Layer 7 of a small transformer language model trained on English Wikipedia (12 layers, counted from 0, width 128). Numbers have three digits each and are written without spaces.
A neuron's activation on a vector x is GELU(weights . x), where the dot is the dot product.

Input weights of the MLP neurons that the questions are about. A number n stands for (n - 500) times 0.00045.
n5: 433508333462429295480500338358557898584441636496450553436386525624540622671693281686621760556571518614318445537578261702504578570484500665579474456614580483525711333738488345635455568528458508538466645543261243344703439447524548426371520851364649465512370484724441695446469220169417167487556647440667319283533492419445690231408590586429527461368459467281362571621325670606710496689333
n24: 322399670479504624558371514755386622496387599654431308238549283343351693290843376657631558332438427685512529656644550567523432653360538639581510308489619647701545450489530660657542374536412403371484519482451569721651556576305427664628357527787446621519534492669399304369599308532434289364399644622465584262399269286359504403582451542512605484536459558349249427484457715457448551595591
n25: 165478645531355554507488387480747248359462606603264716431239362432673586320331470496585481390470652565271475309606500500504605496467360539620679601537566473541541788515596650528643624471531265651378743369541515474266604478371548345714589504411457500370656222511604508576475605524469545473463710535618669529450335415439553538527239338374583524562500481330630670500570402243626381504743
n47: 630473439489443309290611448538421548637271849549374500806667427267606416567548322445555565289541598462673477496580472402516663792574202728487478457516191520612630402639457404455668219469578549365274527560469492512359630488402291243362686448397557428540437612560782310302720314692541678332574487475382472535679277508462520443659591602402677534492555621734595423483525539537346696340512
n49: 512300636578519447351515451484567481889576679583270452558404455556595710380548570584380364380319496177508757637621362423507333563385516399468606644574605568352463426726397668633597565440431344485356202493478447459396701600350401493183541493619624682522345648556584643590677439271443599378707633342300363340553482467352537534557559562349558668539650571473460496609384508469636461459526
n64: 593624197526421442200416580295468365613496635702446443393524401734396441581435690396564359588554452465643610414799680617525390373567625462352493478415269645569633284528697324515520614477470158563185520727504657753548247354432278406550318529386309426472654366525354718463728727351434601563720517479504643576483408649608525588842439301571530376318725434485575555470513282407479484688532
n77: 628515548295392532515452610299551441609536414524432213561457584606519429732453570546450604262234588313464523441516622450712344425489457526329389534225466337367878541496624401474790565433348833524389523482701389382534762367550701276496706669524362596566694488382348563817420504422313546636531455508520657454680546477485859432444442596684446451524380603468547311525394346573381379559566
n78: 451496390527347500318458363492616489472538816454432652544396481406504403555654637633423274269633532604496579406543410544568653590449274703700531520533467500481515638373526626475275539765625811404504588235393542256520448414434648549549630421365203619741511594662531205409587759531390519435577646341572564573607526326653255366512571334477593311477585451530532594347325476322582471564459
n80: 521455609454496477449615457210763354619712442531617481314523426654895511464496272341515328477442447375294404324673450496496458600466551719586630743447485543611474540578462484305427401687621394299456455713530322385488428595492471450243523616246511683561447443864441384298758797600453447488455678544465561444398429322536620508433302513265504456476614616538371330661456676623568566535447
n91: 862368530527622511489654542657642755312477504713466270362347527368471626679624415467448297621299436632434313455669511633447324598729459546552586540481478447429485500692433331405481527475337588577414603292603674455323640627353364530527429621477304603355504515640849262530451303567333481446280437372686687408485625655440677561615507251378438414337578598517593478535516553562379432485314
n109: 578404546610408730310438426338474583794369606500573552537500596595470493081244604489740224552508468604550630763346474719583560557602401648576472492433426201489522578747589595447594461277389539531476673617563591489411129448530585451267537549690522316485519692473396401542556566311393556646393337547496428522542478485668576558354433358496549579270593481473500696421531635255535590323485
n112: 445726406731479659636686255302416336572491466453726496504759530572504589443319404525508294422500652717530262479606445716508609479496389406706743518675582825601649444183467544421656543665679547431161302627355402378306450533334487437487558547678488384542216206602526228538512465579513508745574332448470761434624319371500572191397658481547426681426732674462682512460360367352610504315450
n133: 388389384547608317518379483592635540637613448478511504390577526732579542267353391569313391636634402493500525364538390410651372610639649620355584520576636422603475476429319577431478394440524477598308662548547789610307637474413488529377318500383846679587478291433564559615507557619507319564575570295321577518511389529671334373429569346788341689557594370483298634508146712413385564614588
n134: 351449631507648492661554515487296275789554205781553580469480565371634438471403623449484611551716427396463546327593310401666468625363438523277408241695280578580635797605421559371359758292433442442353666341690500355215500492690478508582556407774515496440257621743586419284628488176210373463465470488475589472578693401618447603405699558537493437258631651453631558597571531433559372585528
n138: 877462563284700583544572388573596357645725322821410481496458473504549829608604695561504472417531623334480381226269496504643535574444597583344486819519455527619523566515569354420253237489361267496318375496500597245479534634424471450371542450540592721603642361516528414328439532468476595362598594536614469594291262382606271425555565449661553682400610399392705377601532727352556537423385
n171: 893373558455740355527341481772476545309263313475516508472504727467472496475512460692468525456496548488504539699351704460586512614449647576240567609653325554683584250579292534351467655492410442671398317569700393309474484540448361300595375655437465556440226496443616451533758416432290384774444243458578833536425381532596430483621653495744421615508308459515478669415112717605644269630468
n189: 558745788692416538386483727569312377509340195508625321496488325310383716701467602508589496472496680575559729484500549443525668578500261477474530566354187671508783609706703336550369334492481647551461448752686251233491443590544272484408598525496676557500528627314521429355676492530621382609460664602625438613333504565317496706218158600450636375300512529285553357444398513445307532525459
n202: 253545626485681487492730426318434550549508537332584455444422576313520551285421586472500597540446540603487754298634309427471389570488368469390242611471233630562708198640520439574082444401431348585604727309459533570726545693350465371492500554205409684553615752700382575437566607634382762534346753393613488634458577402614662377695443495390668483084630362534415584587427432256548683599664
n204: 532558669438548374711504512469525509445618406440340483529513422658704280305457559349642352234435722752465443492571585349752496504426738492550426509517695747542651436434328638568436465260256631854442479564567289513098508458567500351530428667531362599715555555556230805702619373758608264348413446179539747346236417399488517700417643363344559696438647423412620664553332431641433406325297
n211: 526630295611484393619633341513464375668694367504439508543380758237393296642569436500532447362606624462371573665293302429435572512508354553646522586408626156609845603329524348704677537631276430401504334602765488391332619524571487516688428387359646500560384311370603476606661537529512802414453623600471540402451705166649613459665416540455767483325242777344491430428487408417500473532444
n213: 423315520493616275617545300471598591572645658536488520588242400298670621230532504345372621454392336718508451453343299391377347761542548596420695589547650492484752437561768587330543528379547504350574593448384194480530566602287572682812629385671357630441637630599532337472456602690728570520515571419532587415524230411466544460391383496500609434328523313486206648686320466626591500275653
n214: 613353648331656277661484615556680247541488465251784405597595644180820471476454454447217453335586549632579434546371488640373508504608281518291437624603324691416542405444553347468458290562607626693355455514617477654508337565511578820402454531334474777432222519465590632551543456524426625402530751444535454357543650345420430406559390543531380508480473469455554804548412513353572578638347
n215: 454477543528657402599782518629550477636622485613512595530638406488508378344662629413530319406836648434405533266698639549469277604709546468582352711401410422754375416426344403576704416640315488460416315652542621592574405385530422438426542527858559353344290435516339345477425516444363424634504305651434311489320639549653403531492458278543443270384747368378575478649596408707681326666664
n217: 404394332533242598573504477437612275616455431537565428398464512379441677425556420373508430476386736469388546404669214774431512556629571440641470241484661459649345496582635652390484325577276611562504256466647602746409619772678392423439444476384707491552787452374348638740432733711647261257571593408520621618430622524637500574475695616742407356396246350271391682496579447442723574411312
n219: 558485582525368255427697468440587607471445523721682455329242360296537687277492474500609367380713724438421485508656584572653588182674693493264609488542631477427779377674262364518542445438557574308436496540402508611447654428508651404224485415563409512651329313400531469446382429316329564703451500729578393590625560651551473496289735309555500596603447488507450555476758429638572621676276
n220: 496447590500358626629492431767731384372714531406516266425508308613587644134457634591644461598504422651556515164512364675500585515496559446566564400634500449234359580560473407438461767592411401444347417657504239156438329496428550659406389345297504451431523608632500586371493384516445504342379415444614380519783530443313589524488638295457518812500607504619362481520548572532714775550761
n225: 540568391440458580579229678284504636588403314500170341360615718392561500371723748804807450431721605390288694422604368508401681706624631458425311535451548592508419512313455470585496440358630563559418440589423354504535553369451359343324569334615480045488716418550344429358423258672671406770371496730442759560697323488633537647618549386378424465598407571433522373487402612790504615521504
n233: 488442553683628677451630462364342578524572429372342562356522508500529617558433672442467406540489528553378543530415455270519275611274715483370480580562305556618536384335445325695722607571425576606670489476515631630270562489147373548553496526496532457511408518761424332800604473411526522394609484500462700783443507730286720368651478365462299659592303534540580611512346363462357457281338
n238: 723713561382391474561337548249517419550618256569582572517254535483316656269363534689521509462552514565394512381702543496543606693483650792664480679411371257240403387384787213632667610541338399175344525617504586697353487636563244423526754556293345473521445398289413608617408465567704365622379198606621662596561575795581362496273462713526398558425551668423426187451717593429625385791525
n248: 513496399496662561394521433700444620598239744334411516334488443756570584616676571700629675465351606515631626365508380547496647492728461224479511329528368370424421357693618655537604479569541545189242578203500617484444743512465649392403547480636299373168532468484488484569533418408516811549289332533658775453626387626538456337602611182463566220512583428478341389575504422694371324480552
n249: 670421508283549349439521334386720508444726633524606297543408700552374588366753770642346582547451932515227427516550532678496584580632399616496445366710555663420385253636583369564311550458277389516517469436536638552569480652358547637321365460430423479492576416658434573606526645437471516287492555338435500284341492357797464287672500744410707601146464464431374724517500504666391573323317
n252: 434631807563272522409456617306581578495712509566452500630504320483335587370794538415712368361723417739496678509618612708301384552274481520280342495752685382534683488346453029269612585430716412513730382581470470271343674474602408465693538582598344427611449233522434330395311513500605598376487268326482509508496403619713613377143372486711766360531287578481565579617715627438360604530684

Each question shows a token from some text and the vector x that enters the MLP there. A number n stands for (n - 500) times 0.011.

"ian": 607341355304435688304561520593499734421651432496635545526584637652492540493428474585251594758343576471515574473527511502690416453317784369380548533519656470587394486359461621545270373445426472536519745395472528537572482578497460592676471295548590389669454396387572649501678459640534307544522295566503475218325475413310592525553493517431427501614402385548589669269511348599530568459559
Which of these neurons fires most? n133

" E": 394404427359435567497548355613368579466651559309554734457776495378498429548365618580373708564406395493553572453589492675490546643584420318711530546517577363553419438658383531640235337608408581598575408508467464664694374614344527485654476387589599331574370389274487469503554370326610507652464438546629661489485539325500393645563542381257256423529584327661656558543593425586527351431571
The most active neuron and its activation: n215, at about 1.4

"r": 489506510378160738330674558296540779554597528552533413627741441464462439399427543591421443577475609656605404473531582560261471439481309523505492678622411375422431659432576540511446664539380723728500501572534596363458477667623470655614552345445574534479433536463522572321407558242636577559257396495488435523527521607435316557610487680523507404454311305636445483423594345659354403395506
Which of these neurons fires most? n252

"ut": 497313188617425515470582565384285787390683531516580701621678528439442476466286433567648669612461520593500449521622603509596536330465383294544553495479577480489614466695497751530492373480501781460541433441360517565550598574437544576587473540268341510428502414385607659538437610234649472416494450610602278549679567452399446514622505296426512533638407522622508613392428334509396346341238
Which of these neurons fires most? n219

" the": 549557480332499602533563554580556568485609498633698619505646608471442561489375464590354666664322321491575584387635322661587351480425592406597382778592608619390476694489582513469360490390335639496659367507348364597660413266593555509518487431293417368660349237379560589480519564459684542587340475444548425365520706336493447423582503566572385594554462340516598709318616463481299477292423
The most active neuron and its activation: n214, at about 0.61

" with": 366469345489370661685512504466510708487616443590535582666652374475650487595449639554393692556252239314481529472597415564589351720535669391408391599478489557322331627560392598491433388343420702413575478478333529385555519417735455512794359598434522406547332183370529659673488504353505587557417512602449515400454514619646457481529548513290300380501499402661649609497604456592487589426468
The three highest activations, in order: n134, n77, n225

" f": 461405478461246592600634452384517580528527425728571468694679421460570438615231572511358555733373399446492593657655403564665569659388564515645383655671480557229306538534414488356285562417377512393613466580388464580509568486683514595785368383671330477644320459290428574587464512405513449648517548464538552361496565502428355511670486566407392340672432506598493596465640382594326369437483
The two highest activations, in order: n134, n238

",": 442500263549435542584569391503661682465636463651688541643523563397589505339381489608411428732341259502599448536592527706656475551418518460530593685431302557286351551711306601399427559444483631450600394526336513386502603479519648432756504466524584441601465267288422609453637670449596584488354429390563514442443495366409568453589446392260372649509466399624641726300589441631341515403503
Which of these neurons fires most? n220

"ce": 444538237458417552450523533391393485483608530435511464531648596645345386604336333613505664771250416441725568391594534596523528257242682426491651756598578616613346479424502480495379498421481697431503334280473481464660570642522444434484609496604660393631679417224602442346454572431430676470447651412395446556375413387579638550502348709437359542645407351645505566603580508563505461474472
The three highest activations, in order: n217, n77, n138

".": 482528257558331532519508339360491613623611444604651464631463586339457539624436249599430512542395281524473629504595441577562514516473453403623504756461438486283461595506352630466417453529448626341575360475479549266532604492556404520515519463747477441632620210212508693719603615570530484516314450440521547452465480261488584324593441660291416644616439488659637681470560481761406589420573
The two highest activations, in order: n211, n112

"l": 363624248503287661386406415440209714261354482584507623503673524439498507504395440621479559569539355641633615500697497427405607368605667363510713655454666482485472519515474549414481481436462550687554502500370470595554450522549446479512337370520586394449523541475500422413520462312648369650449381719565282419519423516656466548463406328340517514675374488590542519435735346930429492474739
The most active neuron and its activation: n225, at about 2

"ard": 585386331517480589568536486476237566596580406571647592610676390489361492446389406514283511558534485457636421699482356634547481513421732344388707575712511431457420551432324507460189252622480450694487621465414636585574577795553413543563381219498440452539460398271607485479639595362607435560560590593460289494383521436502659466546590479505512493639372459677457603403670265548341537522611
The most active neuron and its activation: n133, at about 0.77

"in": 465610428463246464394652457614514643508744421426505595529686452462479384629353635765362421542504363483630407460525516573438289356479584435470504596406380487374449589451430523388413532577423564548586619469585657626580240662632682517670401280408303544573199630374482447492549447276595421504436481605485570484501460588512489569555402706366637451650550440627461566334631385777315599343655
The two highest activations, in order: n64, n78

" pl": 606482331281297530576466462374308688525429524632580452612643619527520561654345450432391649815399492385566616422683473509486560625492494322296735618550466287449497580504477460414318424507424634370642306514496412477450510422582718406620381367522311553614441458501484692475335703234613540697571455593772406423487620583464545450672430432372414436480520594562526501467576454621364344555601
Which of these neurons fires most? n77

" a": 426449556474400634501517464451416547601604496650566478756685425438452508528326457566429607716284301433646616641674332742639603387588377400486363651480561580297393470454515545646550473468434609379628456476341424482573452352714447406740321450483397355620326275329418633561411414480572521685552453492593471219506641437504465621613486580389332479540569402543555676447602499762477493275479
Which of these neurons fires most? n112

" and": 455388265490436572625461474450460666511614493491613631617520451496631506329423479474665515697354308482617442600626468503608354641464630505430515709464444557376431604720479582407345455333332555422529413544357454472567522389602468513768491480437501597676430337271485853299656561428724631518244426555568345421325542532572609440635493505277328560473395362594630596452600368683526499371469
The two highest activations, in order: n204, n213

" e": 410449416370330457765569529361384540469675501385683450521573429437469435587347517454317657753288450478564610517550562724512475537440412442545532673613452436658481433715388483600270483486365486384573324512437488634723484569553589489581539365659436334614350445355479624405474411314611552638397405484736570330552594466646438656618365524349174553646420409598600610444654448665474432382534
Which of these neurons fires most? n215

"2": 477382335639391547409552420533375666419666384486538454432594509333436393718345695681553565621358476490649418594474471586700497479569517449513536727489532431413504498290331493470506437547666808419601534605539527585591318556591377421477492302510586475752435450389364485273546418420671510506464548459520265507570693450519388538542319523221453675667528310437683518400605489585254479574639
The three highest activations, in order: n189, n225, n211

" St": 458456495200444554469456575541268639449548676606562668438851612568498412481390432655341733703510457513599473477487384617465487598377712282563503695562530354514665547600453672486424448469466480707478425512274526420611460591342470737569306374660455452657538337418454612460531506457393427541413432392564521348332521306438367536564500635356430575542414479725624473499643346454404389413630
The two highest activations, in order: n24, n204

" ch": 424388489338318523602548577470347561510442664575464523594727493664568657658339356468439724728359531501472621411552519509567545553457506310531570645456466414557548427492486527405251492376438711498486520555423599439454388387573540581510526372531416445560362343398528666519378546165530513764259495429631681426358546601511560848699495489357514538664318358574618472446516297568409410402668
The three highest activations, in order: n248, n77, n64

" F": 452392579480160533539646467489592601585657488551560618584797421412585399505284519595384564655367331484522425455549268535525499695548531431663276673588528453192483559500423524336341467474339562429560428554563547506554488577511544490710342362686610447579332415294537441559568559559520443602386393549580544609440495370423537428487437550354563348803470469669635630527738412577362335502557
The most active neuron and its activation: n215, at about 0.41

" in": 368618369440355588540561400397532620490715336504558450602570351381552461633384576624402613720289252452443576485590427625523442506378550343437365456527519530386363554568288537452422517443396638436623507452459495599727571465696564554843347484484449372605260331295480610683438563393607528575469492568539635321538493651473407513504482552213283450668605382653706583472630528635453606473581
The most active neuron and its activation: n238, at about 0.089

"ant": 537375336518525561425504684490401602494598483376671639614640560685413454412465439637337614659416521463453617731607553263380498496429700458475539737443616370547358674512567612353441475417398671448459827558338392480507356541515299597498405292524567544584462422421609543518524607396381505647573466432591413503436489277504620570598464435332430562711501221438645569268389336631468441353669
Which of these neurons fires most? n133

"av": 505510168453334531421481649555464503439499497342687723457620290613653384507366433667383445591491435387487641598559487452284553415593529433532370368551668474363387555367530647526338389578602705484708604478503742654545505704568478386607485549516604466495446361477507704626472559383589460526405280594586415413658647461596474547677547636339583518522273408624423484392430482562277317508272
The three highest activations, in order: n217, n248, n133

"iv": 481446347486364404635438535596369505494671524496433404384607477370464322655312532734344511601550565501610367453390490568313427511489589474658522562518577564358419413457280504368232388462529658702654487409603562507478401654569599676693380334467338543528344471454696424510438664401524385513507302595565407345568521558724498775588584645320479667687479431589462678472542354639362467432669
The two highest activations, in order: n214, n249

"-": 451385326418437520439490506443379693516626505433632464637683486402561580487301386645472712800467348581685457485613518552749584559401463474556521658514512355341410567537532804591324432428392507520701543579445514521695479457498302282640414582636520435612533273442490639479581405397530485662403430446668364452296399518553614513579594646273268577367430378608638413377471377432487578405382
The two highest activations, in order: n5, n109

" is": 419514239430446603695526650404356466525723377682645536560548660617563471465294589554386426748397405331592635570738640578492340565401757438387467636594459428309466614624550615430412499516626609275628534341471462484472613425439552535550367476531427511350596264484462573403476455308509552504386495473626450418598697514432599404562484478291217542538438354561615522419810522593418482421397
The most active neuron and its activation: n134, at about 1.1

"u": 400522449392519600450397573584343710293612371420671524495465614396454516671225463624416512662424503362622530422592617504342570747682430420434471442538552459386400431390411524542444276505519690450559262393619502478542639612684539618658452442566397381705476681367652399325474579339551556386481468568501449311452549424661462533703438707476371793495560281538506563291462609709391505471390
Which of these neurons fires most? n249

"t": 492569419385308514324522502540311514649558526638635509772618354673484386448449597715337561663471463436639414537539815422519275438420711313429494730623520443496444470545463654479527592501372682553453391397501579482494477678612457715584355251509454615562456535303693562440526542368621475470477603419410361501391514517385364471587411657478522584536394415563753410362627224531367484350433
The most active neuron and its activation: n49, at about 1

"os": 575519407426202504583425477614543520440737299417452570625646540504496735706661464648374482603363284639661511658693478628512633470428468203470522643490447478498548647322362547362329381458494678469617505464353485452609530750634416370601517635496238488438537493403670506514342638540572510547460466598515437449342321562449459350662384491355446527473300381553524427425740525521415602472585
Which of these neurons fires most? n252

"p": 456259507478419692457536345572366558430441406458583552465460461477355592465358377698423665795573459459604517421558463334455696507464675412424546762590568511457577375457510600467292283561474661605595586272413493463329391523629389592550541572684432516591388414493473594347600412217575614661414493628440641391356453227664468409662516609390647537684472529534666483326553547632431377377636
Which of these neurons fires most? n171

" T": 430360499386290525533522493599407613425616561478504699564817482456478572440432458766409720742485230429517440447594375537646379702465457493690351695483450578458565448606292489612417448486551523705548462414401427562621363595426520548651321432410481384528346373415489435707517495451545478506453455634677557582378396463496387484537469486192471626467521375640823464507649330570454330445497
Which of these neurons fires most? n233

" from": 368491342629392769622536543461457580426587384529638576506556514519396452514488464576424734679279311276415580405596396497448328602488676261329620666496424503490491640679297540455430491396450690411628507424502385487681632366587597563672432453531450349582509097344555709583578576309622602554412396605523437403474514489492494594436430508292249534585466504712610621492587467513488550449583
Which of these neurons fires most? n77

"'s": 477393328365410519543728563537408637522427523584500759466647593617559491381386423531403390713424412480538576618615426649608389462459646481519560608585737493498489525535479653616376412478365594556661562370429517577722507493469388365667414411500493509676400118352427740445663440482517385449413458449604305279356506379443498662530508577467214594616295390553665611333610349580548443454498
Which of these neurons fires most? n204

" d": 463335507413335604430717504474274628508550483642689516568625406392595360685342475637408546663431313537612638590625464809515541657540599438472463645465440517299537439561466582431330487359441497450598351467300418478563525454658572516792467400541347394549357323315481500679516562318492578679356482556723351318421539601568388478654466522183531503533481439618570499497658476612473442394592
The three highest activations, in order: n248, n219, n91

"|": 595397568344449549509364337499392539520638581525636671553785611495487520627424461662599698704440243493551562533703350476596171484526448433606483648582381525297504671463428548473495307293514540516753458438576628401706497364489509395493523506371457329544383305229565617579631584377623415598302452521545489421474549332453483400509395658456395569552503586581547722476612348592341526375502
Which of these neurons fires most? n77

"on": 584642416262292490256793505591524502571623495403577458711692469545422290519491557678395497555484600521532356620555526588501268365448453483325574628517547399510484534582508580449447474387395621682563723470543609354530425680656644527672410280557594703512344576356603639430585682402636453381415576417560399489512518411373432479648331536300441513421304462591581477377526341652302571366519
The three highest activations, in order: n249, n214, n211

".\n\n": 675514446399272530578605218423486602591593390491667546674629545410556472491524389641405546521374264511499666509571455471483504422472484447503408643538427532186516589568339600524422421502422656396619318451545636375558690420624596520553547402609444393656395234198475687745449645596582432514368457496632564419427636302425517452551477578359357574727458467674556648497528419601319563382628
The most active neuron and its activation: n77, at about 1.4

" A": 445299457467382708517585505657438561530675526483498576581689553318370453440285379660475607662263248540636566494711384635505514627603490353600439642540610480411504506559536563743447387650520605532582432521444453507630335508542369452648445217668500468491417279426448443412606444504717465524441401491673389455412597349415503529439501582348344487472694413696613628361601468489630280260531
Which of these neurons fires most? n112

"ion": 533283265346427460490593523544341584342772617518531418351761577525330405677479605818380552609516577404572510617377537472435503356309746498531566568690583424493415421462421481449434234451522437579618533360399471548572466479568423698522345407487337441621484535517637394432613431515408473524443411587410428385419552431569564459635595650300310769637484418645658637369572497673367446517637
Which of these neurons fires most? n249